Layer 8 of a small transformer language model trained on English Wikipedia (12 layers, counted from 0, width 96).
A neuron adds its activation times its output weights to the MLP's output. To switch it off is to set its activation to zero at one token and run the rest of the model.
A neuron's activation on a vector x is GELU(weights . x + bias), where the dot is the dot product.

Input weights of the MLP neurons that the questions are about. A number n stands for (n - 500) times 0.00056.
n18 (bias -0.083): 707,360,668,613,416,448,563,564,400,615,357,650,648,379,438,282,624,544,449,589,636,466,267,371,428,332,508,211,446,453,347,372,155,262,492,597,514,539,562,575,567,636,415,734,579,394,394,630,578,578,411,429,593,355,535,722,421,693,358,429,533,460,729,617,445,585,500,741,410,440,646,492,488,709,726,737,656,153,689,496,763,560,548,376,336,420,249,462,487,630,500,484,682,367,341,649
n49 (bias -0.029): 572,448,437,472,533,424,482,653,558,493,576,496,416,628,493,292,384,638,677,380,570,466,524,695,603,467,598,395,805,384,511,601,598,540,392,458,220,469,773,431,404,577,589,279,569,518,493,688,445,481,394,573,527,593,473,291,558,440,768,438,394,480,240,668,400,679,423,382,516,306,529,452,634,302,668,504,293,605,458,478,409,589,373,655,688,408,379,596,566,563,330,532,457,663,339,293
n71 (bias -0.154): 242,550,370,430,450,576,776,712,509,424,284,529,297,468,720,466,500,570,801,433,439,362,671,551,377,595,133,400,471,657,362,500,257,631,408,600,290,481,545,419,359,585,652,475,469,408,688,282,682,391,592,639,475,243,267,527,671,319,454,300,500,582,491,582,385,804,359,465,835,334,400,587,518,638,666,383,825,240,605,324,733,297,624,504,637,550,200,706,532,636,469,460,701,395,509,478
n83 (bias -0.132): 583,491,330,517,380,231,589,704,491,574,463,505,375,616,438,353,434,642,437,528,445,342,504,336,603,524,628,564,671,554,206,813,540,589,468,299,401,481,615,244,375,481,405,466,390,478,441,500,625,305,766,783,463,594,397,335,726,241,427,370,199,281,473,589,600,709,768,283,610,290,536,708,548,806,691,551,819,382,487,423,518,409,397,570,419,321,597,572,419,873,509,353,355,750,638,451
n88 (bias -0.072): 380,477,238,628,614,615,559,421,386,437,509,630,371,610,620,483,548,593,523,621,198,440,621,486,592,296,423,684,529,314,528,430,432,130,584,414,449,323,491,445,615,711,816,194,505,606,727,838,436,400,471,545,466,293,365,766,769,266,508,335,568,109,773,710,298,378,358,331,407,570,345,732,495,563,341,500,846,485,553,491,542,295,601,455,449,596,547,278,565,677,398,562,653,655,559,355
n131 (bias -0.072): 427,728,413,462,509,532,366,637,694,543,590,514,193,327,403,361,619,483,356,495,616,526,242,531,583,547,564,637,537,390,381,377,620,379,386,591,462,545,410,358,696,337,531,400,513,441,671,407,581,392,283,190,669,623,573,509,397,380,567,309,268,319,487,465,573,611,565,441,704,433,262,584,406,712,171,875,395,560,483,465,759,623,859,462,596,378,589,417,937,491,508,429,474,537,733,573
n153 (bias -0.141): 342,908,578,401,393,282,623,594,378,445,304,673,670,541,295,471,576,662,279,895,505,370,403,280,721,579,364,500,402,105,184,479,378,322,578,527,692,612,231,358,757,441,427,662,525,599,712,489,505,218,451,672,756,484,511,526,454,526,963,572,353,342,645,464,462,527,643,286,243,456,505,599,636,530,290,700,634,359,603,338,821,755,543,716,387,372,532,324,618,621,371,386,445,208,826,333
n192 (bias -0.125): 199,663,386,682,482,366,560,795,546,962,538,597,500,505,526,478,412,349,444,627,584,570,370,707,412,391,723,134,269,346,425,865,349,509,528,370,159,264,459,523,514,433,640,535,459,603,435,653,565,476,642,742,432,510,297,440,637,688,378,422,605,574,505,633,241,745,449,478,387,274,427,551,819,428,643,818,714,480,677,523,382,519,664,369,320,551,414,337,435,381,540,504,400,417,326,400
n217 (bias -0.073): 608,442,562,396,481,508,412,637,630,644,528,464,440,554,457,518,557,733,492,585,305,410,714,339,628,500,473,489,439,430,527,563,534,519,399,371,666,480,409,508,411,416,574,348,549,317,523,508,317,292,398,740,482,746,165,573,523,739,567,253,592,603,469,584,478,533,273,493,496,396,546,527,884,278,321,682,690,496,286,441,421,559,726,798,620,415,560,446,523,661,403,552,606,528,473,546
n261 (bias -0.129): 504,482,667,496,360,555,339,553,374,577,315,965,737,491,390,500,648,504,421,634,446,735,570,487,698,273,522,693,202,132,535,593,418,413,491,390,466,454,656,257,758,331,482,481,396,618,367,388,574,573,505,457,642,326,656,500,782,598,508,364,431,286,593,648,529,858,587,551,463,391,461,628,431,620,420,297,716,421,584,593,356,460,367,582,553,601,252,690,522,584,356,267,560,274,326,314
n330 (bias -0.092): 611,485,486,610,406,391,758,581,559,451,182,788,366,346,634,491,448,724,570,768,410,586,83,490,455,455,402,324,214,389,525,611,126,322,314,22,774,438,588,485,804,194,757,342,475,438,661,548,333,190,606,500,523,521,141,465,475,500,545,430,613,532,776,480,472,373,396,679,404,467,678,656,333,655,400,428,785,542,443,323,510,661,594,832,570,316,428,460,675,660,255,678,520,510,574,554
n351 (bias -0.071): 524,657,416,415,450,255,303,838,291,727,478,407,347,294,723,345,389,941,694,762,677,504,563,448,631,523,583,419,518,534,364,585,492,525,636,570,714,245,492,454,576,465,543,339,380,508,615,455,602,430,549,396,734,341,663,681,500,461,719,479,558,576,394,710,331,487,672,520,338,439,559,470,388,586,638,392,441,433,500,586,409,692,390,533,264,567,322,368,407,351,492,419,256,282,513,367
n378 (bias -0.118): 542,594,390,346,362,676,211,695,580,522,334,655,699,647,459,365,406,517,809,476,296,617,609,650,500,455,632,504,585,310,437,373,443,460,446,332,249,412,478,421,665,426,188,364,232,487,414,576,479,625,386,526,603,261,734,491,765,614,496,527,275,448,275,553,492,822,500,361,733,200,633,563,852,557,557,358,469,519,607,337,427,509,491,504,424,643,284,779,818,519,474,353,504,237,429,606

Output weights of the MLP neurons that the questions are about. A number n stands for (n - 500) times 0.00053.
n18: 641,463,585,190,466,612,630,594,445,436,459,421,532,383,526,366,604,472,517,514,350,486,440,597,656,752,308,715,516,271,626,504,762,359,504,401,758,297,504,513,549,678,666,536,457,412,329,488,409,530,588,468,434,453,425,366,560,246,405,432,560,701,561,527,511,341,380,550,527,440,525,676,247,286,513,595,358,429,532,484,516,474,530,401,390,462,538,452,642,709,475,561,444,830,523,713
n49: 490,732,425,716,580,545,594,448,415,375,480,395,640,458,436,376,615,657,281,558,438,516,541,573,421,398,480,580,280,665,260,524,299,479,415,516,533,447,355,516,413,399,564,718,654,433,509,368,538,585,790,413,510,453,600,445,586,478,514,500,597,554,593,541,497,432,454,431,506,743,548,689,500,348,226,445,648,359,564,504,253,384,547,365,490,597,389,497,445,605,589,328,755,695,450,473
n71: 594,575,646,409,276,617,557,471,426,527,681,443,670,647,406,425,342,354,207,554,413,580,250,376,662,521,574,571,703,211,495,630,483,390,528,757,401,339,679,505,500,331,388,336,700,538,489,540,619,359,325,707,266,574,723,645,137,584,445,699,576,520,581,523,564,430,324,381,437,595,696,421,539,517,292,597,238,516,757,701,586,529,328,488,464,412,433,579,803,297,651,602,527,439,444,319
n83: 500,446,409,700,573,584,527,212,583,657,750,433,658,411,426,313,514,522,594,665,508,500,523,390,341,440,471,861,450,367,491,525,403,517,480,428,280,500,414,389,449,257,404,532,438,573,532,35,346,630,522,749,571,588,481,429,222,612,710,480,568,631,441,697,653,387,387,311,492,563,567,361,640,644,304,362,441,476,808,842,363,458,371,396,372,658,547,391,384,834,649,680,535,482,347,431
n88: 383,275,610,589,640,487,310,589,513,751,232,716,486,307,496,523,465,792,545,483,682,300,471,740,323,582,544,612,548,514,425,509,787,730,466,172,582,487,491,367,405,513,505,287,472,550,282,845,541,76,486,448,255,561,653,434,656,594,527,729,599,318,749,443,534,416,555,619,600,421,308,456,451,629,490,180,513,327,525,476,635,491,653,561,268,567,487,509,592,459,568,495,199,472,509,654
n131: 778,320,695,358,380,197,604,464,194,374,469,658,449,365,385,608,346,612,189,449,398,402,580,451,453,440,601,476,555,733,694,544,590,616,769,675,385,553,548,663,467,420,541,538,418,383,434,416,464,543,415,566,504,698,478,586,709,479,372,628,607,619,517,543,402,302,415,358,493,492,733,586,518,575,831,421,657,496,167,539,427,686,442,512,305,552,793,539,481,412,410,528,518,335,423,481
n153: 549,406,272,460,884,347,428,257,495,276,224,572,399,246,705,533,365,489,453,265,836,264,511,419,746,227,391,616,545,162,801,611,664,425,510,410,556,485,548,723,828,574,397,334,379,532,354,349,708,521,651,478,515,362,594,724,358,700,607,380,823,372,381,563,465,334,538,405,415,427,160,552,330,526,494,600,521,615,530,939,848,267,743,283,180,744,405,677,629,617,410,746,412,335,516,804
n192: 523,504,525,601,434,357,582,335,318,509,532,820,640,364,688,284,614,613,614,374,651,394,803,453,504,504,342,710,624,613,555,384,543,583,582,632,637,369,382,138,389,359,432,571,197,282,597,539,767,276,580,405,921,414,500,443,443,374,679,523,388,508,372,541,473,415,678,594,485,288,550,406,322,471,477,617,443,325,559,527,295,767,524,472,453,604,356,398,535,583,543,391,637,500,517,567
n217: 420,492,392,452,625,635,370,574,306,463,634,529,339,539,587,406,194,713,362,464,697,367,604,422,373,587,385,333,253,591,643,547,444,394,687,496,456,422,551,695,439,336,265,485,484,536,363,471,685,780,440,390,511,366,750,262,546,533,272,563,574,636,658,468,481,649,759,522,528,500,221,481,493,550,896,447,600,548,406,636,542,550,607,565,643,590,535,592,332,425,485,492,493,476,276,355
n261: 559,574,403,522,389,563,518,465,515,554,465,376,487,610,252,372,334,719,749,617,641,395,546,654,484,652,187,240,394,540,267,472,398,421,481,522,483,625,544,383,602,366,444,530,598,436,553,492,440,710,544,426,507,471,692,356,535,454,647,735,326,672,500,550,440,624,116,347,328,317,636,414,767,692,438,276,742,459,517,461,394,643,384,473,452,528,614,438,570,333,493,687,623,676,386,542
n330: 758,715,500,626,791,257,677,651,348,481,517,379,519,407,500,430,515,102,692,632,394,635,410,526,671,293,517,589,342,455,560,473,353,415,601,646,543,509,364,551,516,482,454,318,601,622,470,181,675,500,459,584,430,407,426,610,469,388,343,361,326,603,195,196,555,417,505,437,377,325,500,544,276,496,605,678,712,471,975,306,769,517,474,500,891,487,731,447,308,688,390,396,426,468,601,594
n351: 359,482,489,480,380,543,177,608,560,492,500,576,466,586,430,443,344,511,572,600,700,613,588,655,432,376,461,914,655,442,323,637,511,446,517,507,491,524,211,553,500,471,552,616,478,233,536,530,318,610,610,421,333,402,436,610,511,261,631,514,421,605,731,592,479,599,278,558,439,425,550,368,622,500,378,462,496,612,438,288,683,405,560,507,544,439,342,426,524,547,459,551,706,717,541,524
n378: 697,620,495,432,419,745,691,630,491,581,271,519,395,765,665,378,420,429,624,409,415,453,447,500,642,532,707,581,336,441,550,729,904,437,250,707,575,608,340,459,309,464,518,291,528,637,406,637,586,642,477,138,721,336,351,491,714,401,518,577,554,448,625,794,321,593,390,339,284,531,78,540,348,334,571,627,558,263,500,294,602,509,531,688,381,527,379,588,403,342,547,500,653,505,380,565

Each question names a token from some text and the token that comes next. It shows the vector x that enters the MLP there. A number n stands for (n - 500) times 0.014.

Then comes g, the gradient of the next token's log-probability with respect to the MLP's output, scaled to length 1. A neuron's effect is roughly proportional to its activation times (output weights . g). A number n stands for (n - 500) times 0.00077.

" for", then " New"
x: 436,398,556,671,516,434,452,524,468,466,483,454,418,545,628,626,291,440,571,506,613,684,693,428,492,404,444,560,650,578,705,421,588,423,533,509,705,590,528,623,572,376,635,480,482,410,382,506,589,518,393,490,392,479,398,604,548,500,234,518,614,591,383,529,384,521,480,442,469,630,602,464,418,592,485,464,520,378,110,619,671,264,453,381,390,473,576,511,316,517,559,454,533,550,615,599
g: 499,372,470,422,691,522,549,598,650,529,251,568,435,524,472,516,648,408,296,355,456,361,456,326,387,526,557,493,506,555,520,292,522,627,592,564,510,360,491,475,368,581,586,483,509,489,436,626,697,108,732,393,772,249,303,325,408,550,555,226,475,540,579,387,368,570,524,672,757,402,493,570,571,577,463,409,380,341,478,550,634,640,440,665,609,445,320,433,837,774,524,844,421,538,501,522
Which neuron, switched off, lowers the next token's probability most? n88

"v", then "y"
x: 476,582,425,754,533,212,333,433,530,515,405,696,861,366,237,462,353,389,449,353,431,400,351,686,610,692,436,514,553,486,502,572,546,414,493,426,662,452,528,665,624,489,564,357,754,410,357,346,487,568,519,456,464,411,545,635,465,423,462,495,560,423,479,509,554,584,555,445,434,551,548,564,492,551,430,219,433,649,438,534,426,370,602,519,504,590,569,619,498,416,531,572,590,582,484,635
g: 506,573,399,330,680,258,519,742,353,383,686,732,605,400,472,634,442,560,463,430,507,607,839,312,628,390,651,497,509,562,602,622,614,423,434,517,572,562,313,444,561,395,559,691,483,659,318,549,395,375,672,637,458,280,308,487,632,558,485,326,314,348,281,558,401,606,454,388,690,516,713,308,615,650,407,527,427,476,469,598,300,344,512,556,734,688,336,329,606,580,471,449,188,582,419,560
Which neuron, switched off, raises the next token's probability most? n261

" It", then " was"
x: 590,404,395,456,467,711,444,509,311,363,645,537,688,563,363,661,378,330,492,190,444,569,640,481,420,489,458,409,612,288,602,638,507,658,670,475,596,462,547,390,580,491,367,556,492,473,359,546,416,698,567,701,517,419,591,298,649,442,359,635,459,539,651,720,431,643,554,307,542,509,569,471,494,444,581,450,605,373,328,572,413,576,505,375,445,497,501,586,506,489,606,408,572,534,398,521
g: 813,641,461,550,571,346,583,542,504,454,504,515,647,515,338,476,329,301,308,504,327,657,562,519,349,292,770,452,292,509,338,517,520,530,453,552,460,618,410,537,335,490,436,474,553,354,571,418,753,517,717,387,606,289,452,57,451,476,512,319,364,849,649,810,553,492,716,519,390,447,598,468,565,615,469,512,402,651,459,403,504,442,233,469,544,417,571,670,566,468,528,703,541,548,487,647
Which two neurons, each switched off alone, lower its probability most, in order? n378, n261

"),", then " four"
x: 442,521,535,707,425,728,417,546,481,403,522,548,467,555,432,416,468,416,400,341,548,584,605,597,353,649,439,579,399,567,589,485,678,427,651,523,542,463,428,483,472,417,595,712,488,582,424,510,579,640,605,571,441,464,476,368,481,497,438,607,504,833,404,437,341,566,541,406,462,609,347,443,439,460,725,388,502,363,183,629,440,473,662,288,406,581,483,722,292,424,587,431,582,475,472,507
g: 221,383,528,370,550,497,535,560,339,352,663,410,609,601,683,573,482,544,661,403,171,256,435,541,612,490,758,645,615,487,675,459,506,431,448,308,659,395,658,427,331,618,558,305,596,502,428,688,703,321,614,542,775,279,596,341,672,550,528,462,716,429,365,604,412,287,542,755,478,717,585,357,304,531,441,431,314,688,349,419,515,583,344,520,372,452,428,440,504,422,610,486,647,426,589,593
Which two neurons, each switched off alone, lower its probability most, in order? n192, n261

" and", then " im"
x: 393,494,510,535,492,649,504,487,424,372,432,484,600,467,454,521,426,544,326,241,548,465,766,493,468,450,423,709,691,548,572,578,610,319,554,534,605,427,379,575,706,511,693,437,534,441,568,466,555,608,601,654,465,405,603,500,589,491,334,568,562,618,472,487,377,530,639,396,235,644,450,477,328,501,639,480,570,446,204,530,534,533,379,390,608,630,375,700,322,351,556,446,529,397,463,487
g: 622,504,570,379,413,493,424,479,605,459,354,725,397,455,680,284,731,659,555,567,536,417,647,342,540,396,286,291,737,434,505,555,480,636,454,520,360,603,367,483,555,447,447,588,423,585,415,272,476,558,677,535,375,713,551,538,502,502,559,373,304,641,521,617,435,638,383,402,436,560,291,701,881,505,431,604,578,362,488,397,584,807,630,705,210,329,503,309,585,513,420,541,417,679,215,347
Which neuron, switched off, lowers the next token's probability most? n261

" Germany", then " |"
x: 529,412,400,662,444,562,475,450,434,430,568,477,438,564,339,555,473,569,179,93,441,522,510,606,465,593,577,286,504,361,559,545,559,653,398,577,715,545,438,492,457,527,593,511,638,457,515,684,453,612,491,544,512,421,384,485,477,394,571,684,484,621,632,672,563,342,445,394,391,713,559,318,538,531,564,405,366,492,284,801,512,511,447,435,461,489,418,540,392,611,715,500,558,666,475,398
g: 353,636,521,464,657,530,490,388,423,661,511,590,478,392,313,504,304,420,526,440,527,390,468,506,391,540,707,219,453,661,255,640,549,345,521,582,560,512,489,670,323,442,415,451,313,499,374,466,857,490,487,470,849,374,476,760,264,396,768,612,422,722,526,342,279,606,457,583,563,588,330,514,604,578,372,523,751,537,661,466,469,479,478,371,275,659,256,488,706,536,606,540,354,604,505,581
Which two neurons, each switched off alone, lower its probability most, in order? n49, n18

" has", then " been"
x: 417,395,463,544,511,633,407,578,352,337,526,441,322,395,510,548,496,601,643,257,512,509,689,471,426,523,432,463,553,607,681,554,602,389,548,392,715,305,706,451,669,367,525,472,483,437,537,529,590,587,609,566,423,600,704,455,635,517,357,690,549,629,246,672,445,393,570,481,417,590,535,417,578,611,412,444,472,567,333,589,405,450,440,364,628,720,488,561,269,333,516,493,428,585,341,561
g: 428,604,571,539,370,417,730,509,647,360,754,420,277,302,644,385,416,432,492,534,265,499,355,592,429,534,583,230,500,707,209,790,416,405,382,345,656,645,561,555,514,404,509,115,594,295,456,410,736,403,709,571,222,496,681,589,488,617,571,580,623,350,515,450,472,492,558,542,399,585,526,561,510,692,403,465,322,567,612,481,432,640,458,613,751,594,621,371,571,524,402,424,561,623,337,503
Which neuron, switched off, lowers the next token's probability most? n49

"b", then "ec"
x: 555,460,422,700,350,341,641,503,486,409,483,444,510,446,448,638,199,440,287,338,645,357,347,814,421,703,473,427,643,636,402,486,640,582,461,778,572,412,572,473,574,491,633,678,529,434,469,560,443,366,494,438,454,468,562,508,442,436,490,499,607,661,540,481,703,474,542,388,479,628,459,285,343,407,446,576,442,540,375,576,651,549,508,559,458,547,587,550,439,296,449,500,369,725,525,563
g: 554,335,645,534,455,489,373,659,371,220,624,441,276,490,423,624,640,542,738,595,764,600,309,693,381,474,398,589,380,591,488,632,471,344,545,540,521,573,390,550,476,494,544,604,373,387,309,663,536,425,412,557,322,311,361,708,636,687,480,632,588,307,290,385,337,887,365,478,774,241,589,549,486,513,346,523,534,448,528,597,693,656,549,506,615,365,227,501,443,567,482,347,429,646,505,528
Which neuron, switched off, lowers the next token's probability most? n83

"o", then " cl"
x: 447,533,635,533,764,355,745,524,567,334,517,335,452,512,452,618,348,448,359,456,500,528,655,446,424,558,644,656,511,414,643,599,708,507,796,215,720,485,524,456,554,481,659,429,560,508,376,408,400,557,511,577,385,470,498,426,471,430,512,672,558,602,421,620,531,297,326,502,361,619,553,572,478,534,385,480,488,671,226,499,492,435,540,433,553,382,489,431,436,493,506,367,597,613,457,401
g: 333,181,619,318,226,495,638,420,442,585,494,554,469,568,663,461,644,563,564,558,501,520,557,353,756,480,462,411,360,375,584,611,441,279,489,458,630,438,359,391,486,781,537,570,316,524,492,414,495,417,620,565,466,482,483,451,618,534,542,397,643,588,670,603,532,537,438,373,435,217,236,392,433,342,488,688,464,423,192,491,501,650,640,818,452,831,447,822,493,617,719,508,421,513,590,351
Which neuron, switched off, lowers the next token's probability most? n217

" was", then " in"
x: 365,499,644,502,378,532,440,537,304,473,515,476,505,490,511,528,366,596,532,379,647,546,536,338,466,501,455,515,509,443,579,396,478,377,585,648,664,450,596,543,624,318,629,741,513,455,577,297,561,650,488,513,565,541,540,489,688,444,226,610,623,570,356,663,513,429,560,442,373,710,549,423,554,539,498,453,510,451,253,762,552,527,380,377,470,634,499,465,120,348,445,461,619,570,510,618
g: 625,476,648,629,313,571,318,787,436,466,540,479,481,586,338,218,550,633,128,437,496,672,393,491,430,543,442,636,695,635,433,353,329,754,531,570,424,592,452,456,401,278,409,526,532,528,407,666,342,523,631,487,325,482,497,389,298,820,463,573,689,412,694,759,700,528,524,326,452,387,471,485,859,356,703,526,581,460,387,477,385,496,445,477,440,450,777,400,476,438,567,469,512,404,481,441
Which neuron, switched off, lowers the next token's probability most? n351

"owever", then ","
x: 553,577,490,508,592,558,596,415,235,377,455,393,627,609,597,607,384,659,470,210,653,692,649,422,558,433,525,388,612,640,654,601,558,523,432,533,734,515,351,560,423,383,469,580,606,379,484,376,615,462,653,529,328,604,382,441,653,579,375,384,515,568,520,451,519,493,399,380,396,441,624,442,493,392,575,393,699,443,298,574,539,477,431,521,445,595,475,679,273,489,461,539,667,489,314,423
g: 501,419,58,469,433,398,465,490,681,596,643,300,540,461,466,512,497,535,236,530,617,544,495,479,390,428,652,317,630,456,329,777,608,580,543,652,474,441,617,796,338,562,350,620,448,483,373,556,410,566,449,353,246,549,254,594,454,505,749,494,466,311,458,755,796,469,509,586,507,378,507,575,743,622,330,559,411,413,784,478,409,735,360,490,519,335,515,602,498,583,411,616,543,530,375,418
Which neuron, switched off, lowers the next token's probability most? n71

"23", then " sp"
x: 595,535,357,436,486,494,599,430,509,320,399,440,425,519,553,633,541,441,414,176,561,437,485,437,605,557,481,481,466,839,639,563,486,495,451,426,617,450,424,729,148,544,528,566,581,430,582,426,540,634,618,614,482,401,413,529,512,409,647,670,504,606,465,685,527,418,529,580,528,755,562,389,341,379,349,494,493,471,436,513,340,421,381,550,335,553,545,590,541,441,487,373,391,566,671,566
g: 597,386,706,569,406,502,573,434,382,309,508,522,378,541,451,415,568,615,501,508,767,609,717,405,602,473,502,660,564,373,688,582,607,635,590,328,555,322,438,402,535,503,506,476,258,599,350,566,105,765,536,535,210,660,630,476,659,591,400,499,591,432,411,473,549,379,489,429,357,539,363,454,458,432,654,665,340,568,347,566,738,688,554,638,431,462,672,611,281,429,385,87,633,580,360,406
Which neuron, switched off, raises the next token's probability most? n217

" rem", then "ark"
x: 602,562,471,450,596,505,351,363,531,544,474,350,598,455,522,519,519,378,441,404,498,397,531,559,506,653,395,404,606,629,403,632,790,394,351,355,643,453,541,431,570,534,463,686,591,568,571,556,652,416,618,476,542,579,501,560,576,539,296,514,760,569,231,447,606,500,355,577,488,613,324,519,588,509,436,466,638,661,466,432,471,286,388,358,458,325,521,411,185,397,738,498,545,578,507,607
g: 738,454,364,470,316,603,744,470,747,607,469,391,679,374,431,666,515,441,402,658,364,346,504,558,472,426,646,376,423,384,549,309,411,314,498,456,485,492,540,417,616,482,202,606,541,521,627,656,442,187,533,319,580,843,501,493,357,700,582,226,343,484,523,492,400,602,700,473,306,384,475,709,504,550,617,712,583,622,629,342,468,549,620,517,356,579,646,288,447,414,594,514,776,371,395,497
Which two neurons, each switched off alone, lower its probability most, in order? n351, n88

"ord", then " dec"
x: 566,358,488,711,419,470,541,310,460,478,486,545,581,452,399,543,538,445,232,166,458,393,528,647,661,696,619,530,523,549,603,530,731,599,382,681,378,524,563,481,403,548,608,375,503,472,375,573,335,634,422,459,354,551,349,391,571,416,409,536,626,665,511,511,627,498,433,474,463,618,394,489,508,583,494,457,261,601,284,699,371,500,513,401,456,615,416,518,524,490,704,544,551,767,465,529
g: 276,592,504,572,449,579,380,464,568,447,534,532,353,641,431,450,433,507,566,651,673,568,539,666,451,331,541,440,604,374,588,641,494,534,539,301,563,426,321,561,518,604,730,319,354,415,588,390,534,732,746,589,334,602,524,201,697,593,527,580,496,503,526,616,576,377,532,303,317,533,423,543,462,538,271,901,498,392,351,473,506,720,729,457,343,524,688,643,422,438,305,251,629,559,208,285
Which neuron, switched off, lowers the next token's probability most? n49

"1", then ")"
x: 623,524,438,586,476,548,685,442,475,409,432,598,403,587,562,515,255,529,251,446,444,429,585,642,391,545,582,448,457,418,675,570,755,507,505,567,552,382,574,639,235,499,390,429,613,456,308,469,407,555,649,376,417,335,637,429,493,576,565,596,657,633,425,339,656,517,414,308,251,622,462,444,446,368,595,385,481,491,375,769,412,640,404,558,544,472,559,515,523,515,558,482,561,691,621,458
g: 529,279,440,389,457,390,494,175,632,683,526,575,439,487,717,432,543,380,328,381,352,363,388,602,417,540,808,691,344,525,274,755,399,474,561,358,598,664,282,591,390,379,450,646,406,404,523,648,376,398,559,605,799,515,413,417,606,495,594,421,629,333,712,455,535,570,551,243,727,691,641,573,448,558,682,498,534,447,592,446,502,601,544,468,794,444,465,415,582,231,481,240,499,509,560,494
Which neuron, switched off, lowers the next token's probability most? n49

" s", then "ol"
x: 451,535,541,381,609,571,448,517,450,634,531,391,540,401,447,751,397,315,441,454,595,511,358,545,281,678,468,400,551,519,556,555,565,351,487,411,684,607,528,617,490,555,503,386,645,482,458,530,605,660,636,447,516,382,759,457,591,497,290,643,365,551,554,613,636,394,427,787,452,537,554,294,330,522,476,620,492,568,456,379,525,455,489,494,576,547,491,575,183,256,577,379,603,339,457,523
g: 420,558,524,577,446,589,215,596,454,473,258,430,663,466,459,366,591,806,434,516,358,362,367,360,584,508,573,520,640,719,313,381,451,508,358,475,687,318,605,585,751,660,480,306,666,356,658,357,504,402,439,661,416,626,599,615,570,417,348,433,587,501,461,650,395,418,486,553,498,400,271,686,579,453,753,512,394,498,411,812,599,534,540,387,561,456,472,631,446,307,578,438,63,676,555,662
Which two neurons, each switched off alone, lower its probability most, in order? n18, n192

" m", then "uch"
x: 594,527,521,532,472,583,403,573,403,560,740,494,313,558,468,704,590,448,373,475,616,444,488,478,424,761,537,564,544,600,612,460,592,377,530,450,498,474,602,589,599,605,514,652,615,488,458,474,633,542,564,530,412,284,621,525,529,530,215,547,740,518,459,500,442,481,503,719,384,530,480,365,559,566,392,487,421,546,488,320,201,377,541,469,520,254,372,549,307,193,551,411,563,515,462,511
g: 170,372,667,674,554,466,438,486,465,355,578,551,467,374,539,498,518,681,581,252,571,371,693,449,544,458,726,372,495,601,566,490,428,481,661,403,482,641,302,489,402,549,353,383,296,584,590,514,477,468,423,591,395,605,205,485,515,932,559,550,533,449,396,572,671,541,685,665,528,316,764,403,209,434,669,436,443,471,538,510,387,550,832,711,552,661,462,326,506,574,344,336,337,526,450,431
Which neuron, switched off, lowers the next token's probability most? n261

"we", then "ak"
x: 525,513,443,502,662,528,585,274,356,494,619,535,472,524,570,610,425,343,552,174,521,315,576,320,342,599,588,668,532,465,627,706,461,418,477,604,506,634,519,382,385,569,451,629,673,499,433,436,522,582,504,615,552,363,358,483,718,401,488,579,552,421,596,689,423,600,498,394,536,783,448,353,434,390,451,414,802,465,408,489,629,476,307,375,478,420,607,505,374,582,563,411,601,479,460,425
g: 644,633,664,338,467,473,578,386,295,475,613,521,673,513,362,664,602,415,546,660,259,326,570,478,307,571,620,434,805,726,399,363,519,515,320,581,485,562,516,562,624,588,177,565,585,425,455,603,346,400,749,580,541,662,497,409,288,325,528,468,648,369,363,600,640,412,567,679,480,548,441,367,507,498,169,586,387,744,611,398,462,502,276,546,560,275,622,423,526,279,608,642,616,569,548,278
Which neuron, switched off, lowers the next token's probability most? n71

",", then " he"
x: 496,509,456,574,595,634,423,465,411,413,425,568,521,614,661,422,389,477,584,303,545,535,429,548,423,628,393,548,358,563,781,431,784,363,466,556,567,512,460,433,399,513,474,600,505,503,298,295,567,553,707,529,402,529,480,319,355,626,369,361,510,646,438,406,560,656,510,452,370,526,411,493,349,421,662,493,594,490,336,767,625,510,541,450,478,503,455,806,307,534,430,637,490,502,550,525
g: 520,689,593,650,725,619,478,629,450,647,594,384,287,530,407,447,453,406,536,496,529,568,387,616,562,326,656,622,629,422,377,792,186,281,490,522,381,473,318,623,594,546,415,703,553,582,517,368,330,627,549,542,130,698,440,470,542,814,436,455,497,506,437,517,387,669,572,490,145,483,566,351,407,412,374,355,428,473,586,646,385,598,316,355,551,426,709,686,479,514,501,681,596,256,547,482
Which neuron, switched off, lowers the next token's probability most? n71

"186", then "6"
x: 627,446,391,549,585,741,576,537,431,472,470,629,667,441,518,512,480,491,505,228,485,575,477,521,456,577,606,517,507,665,633,599,515,528,375,689,557,385,640,616,318,523,513,308,680,402,251,444,325,502,495,431,525,524,669,527,477,545,655,521,439,664,482,523,552,451,408,236,361,726,477,449,592,430,563,644,500,414,520,556,395,531,317,354,318,547,402,587,395,393,668,376,398,359,730,419
g: 393,426,437,611,427,509,469,407,471,689,384,442,458,582,675,513,641,702,484,468,297,383,220,648,380,549,427,291,470,652,604,609,635,286,278,645,482,275,284,442,692,596,532,543,570,783,314,509,694,564,518,642,450,426,246,402,665,677,659,728,831,683,459,539,486,531,427,570,407,607,343,596,330,439,482,368,279,585,513,519,508,558,437,462,526,271,530,553,216,632,519,384,550,499,433,667
Which neuron, switched off, raises the next token's probability most? n351

"ous", then "es"
x: 609,435,410,270,573,406,392,587,408,439,633,313,711,575,340,625,615,427,457,423,460,513,563,515,570,568,678,650,487,515,624,515,572,495,563,581,556,560,585,570,588,546,552,427,510,577,608,553,483,642,428,486,490,639,342,381,365,537,492,540,703,516,499,435,558,641,363,607,437,559,493,294,289,609,500,330,620,689,332,719,284,485,279,462,393,557,493,368,406,358,708,406,263,427,440,537
g: 376,523,586,704,467,568,506,611,477,196,507,445,696,409,609,370,607,420,629,632,428,475,291,505,446,496,409,581,461,363,704,698,708,310,675,217,499,620,490,496,833,384,568,495,314,249,621,615,549,262,381,894,385,551,502,439,398,555,635,569,605,482,547,657,465,350,651,408,506,447,395,370,516,480,252,406,644,616,695,394,680,446,495,540,289,450,493,384,357,511,655,353,555,402,610,485
Which neuron, switched off, lowers the next token's probability most? n351

" M", then "en"
x: 404,414,446,462,631,678,403,549,364,462,537,432,428,616,344,740,603,355,515,465,557,525,428,473,491,952,570,372,464,510,609,549,519,512,458,550,536,544,616,587,596,639,518,581,563,430,454,436,609,591,596,565,408,369,598,473,303,547,234,399,684,649,558,592,435,462,522,614,324,615,449,486,485,570,380,299,369,460,519,403,389,402,471,405,493,357,511,530,405,417,434,516,489,613,513,624
g: 326,373,479,524,591,539,529,587,563,551,432,366,542,576,821,453,655,355,373,624,445,704,469,508,588,519,294,473,302,485,492,337,601,441,384,462,290,561,368,601,442,802,594,428,611,427,441,417,557,474,203,539,494,484,316,321,449,295,551,373,425,441,284,661,741,624,508,756,465,396,245,603,558,560,314,719,694,512,655,609,551,391,673,759,580,449,622,337,538,491,563,439,713,463,235,626
Which neuron, switched off, lowers the next token's probability most? n71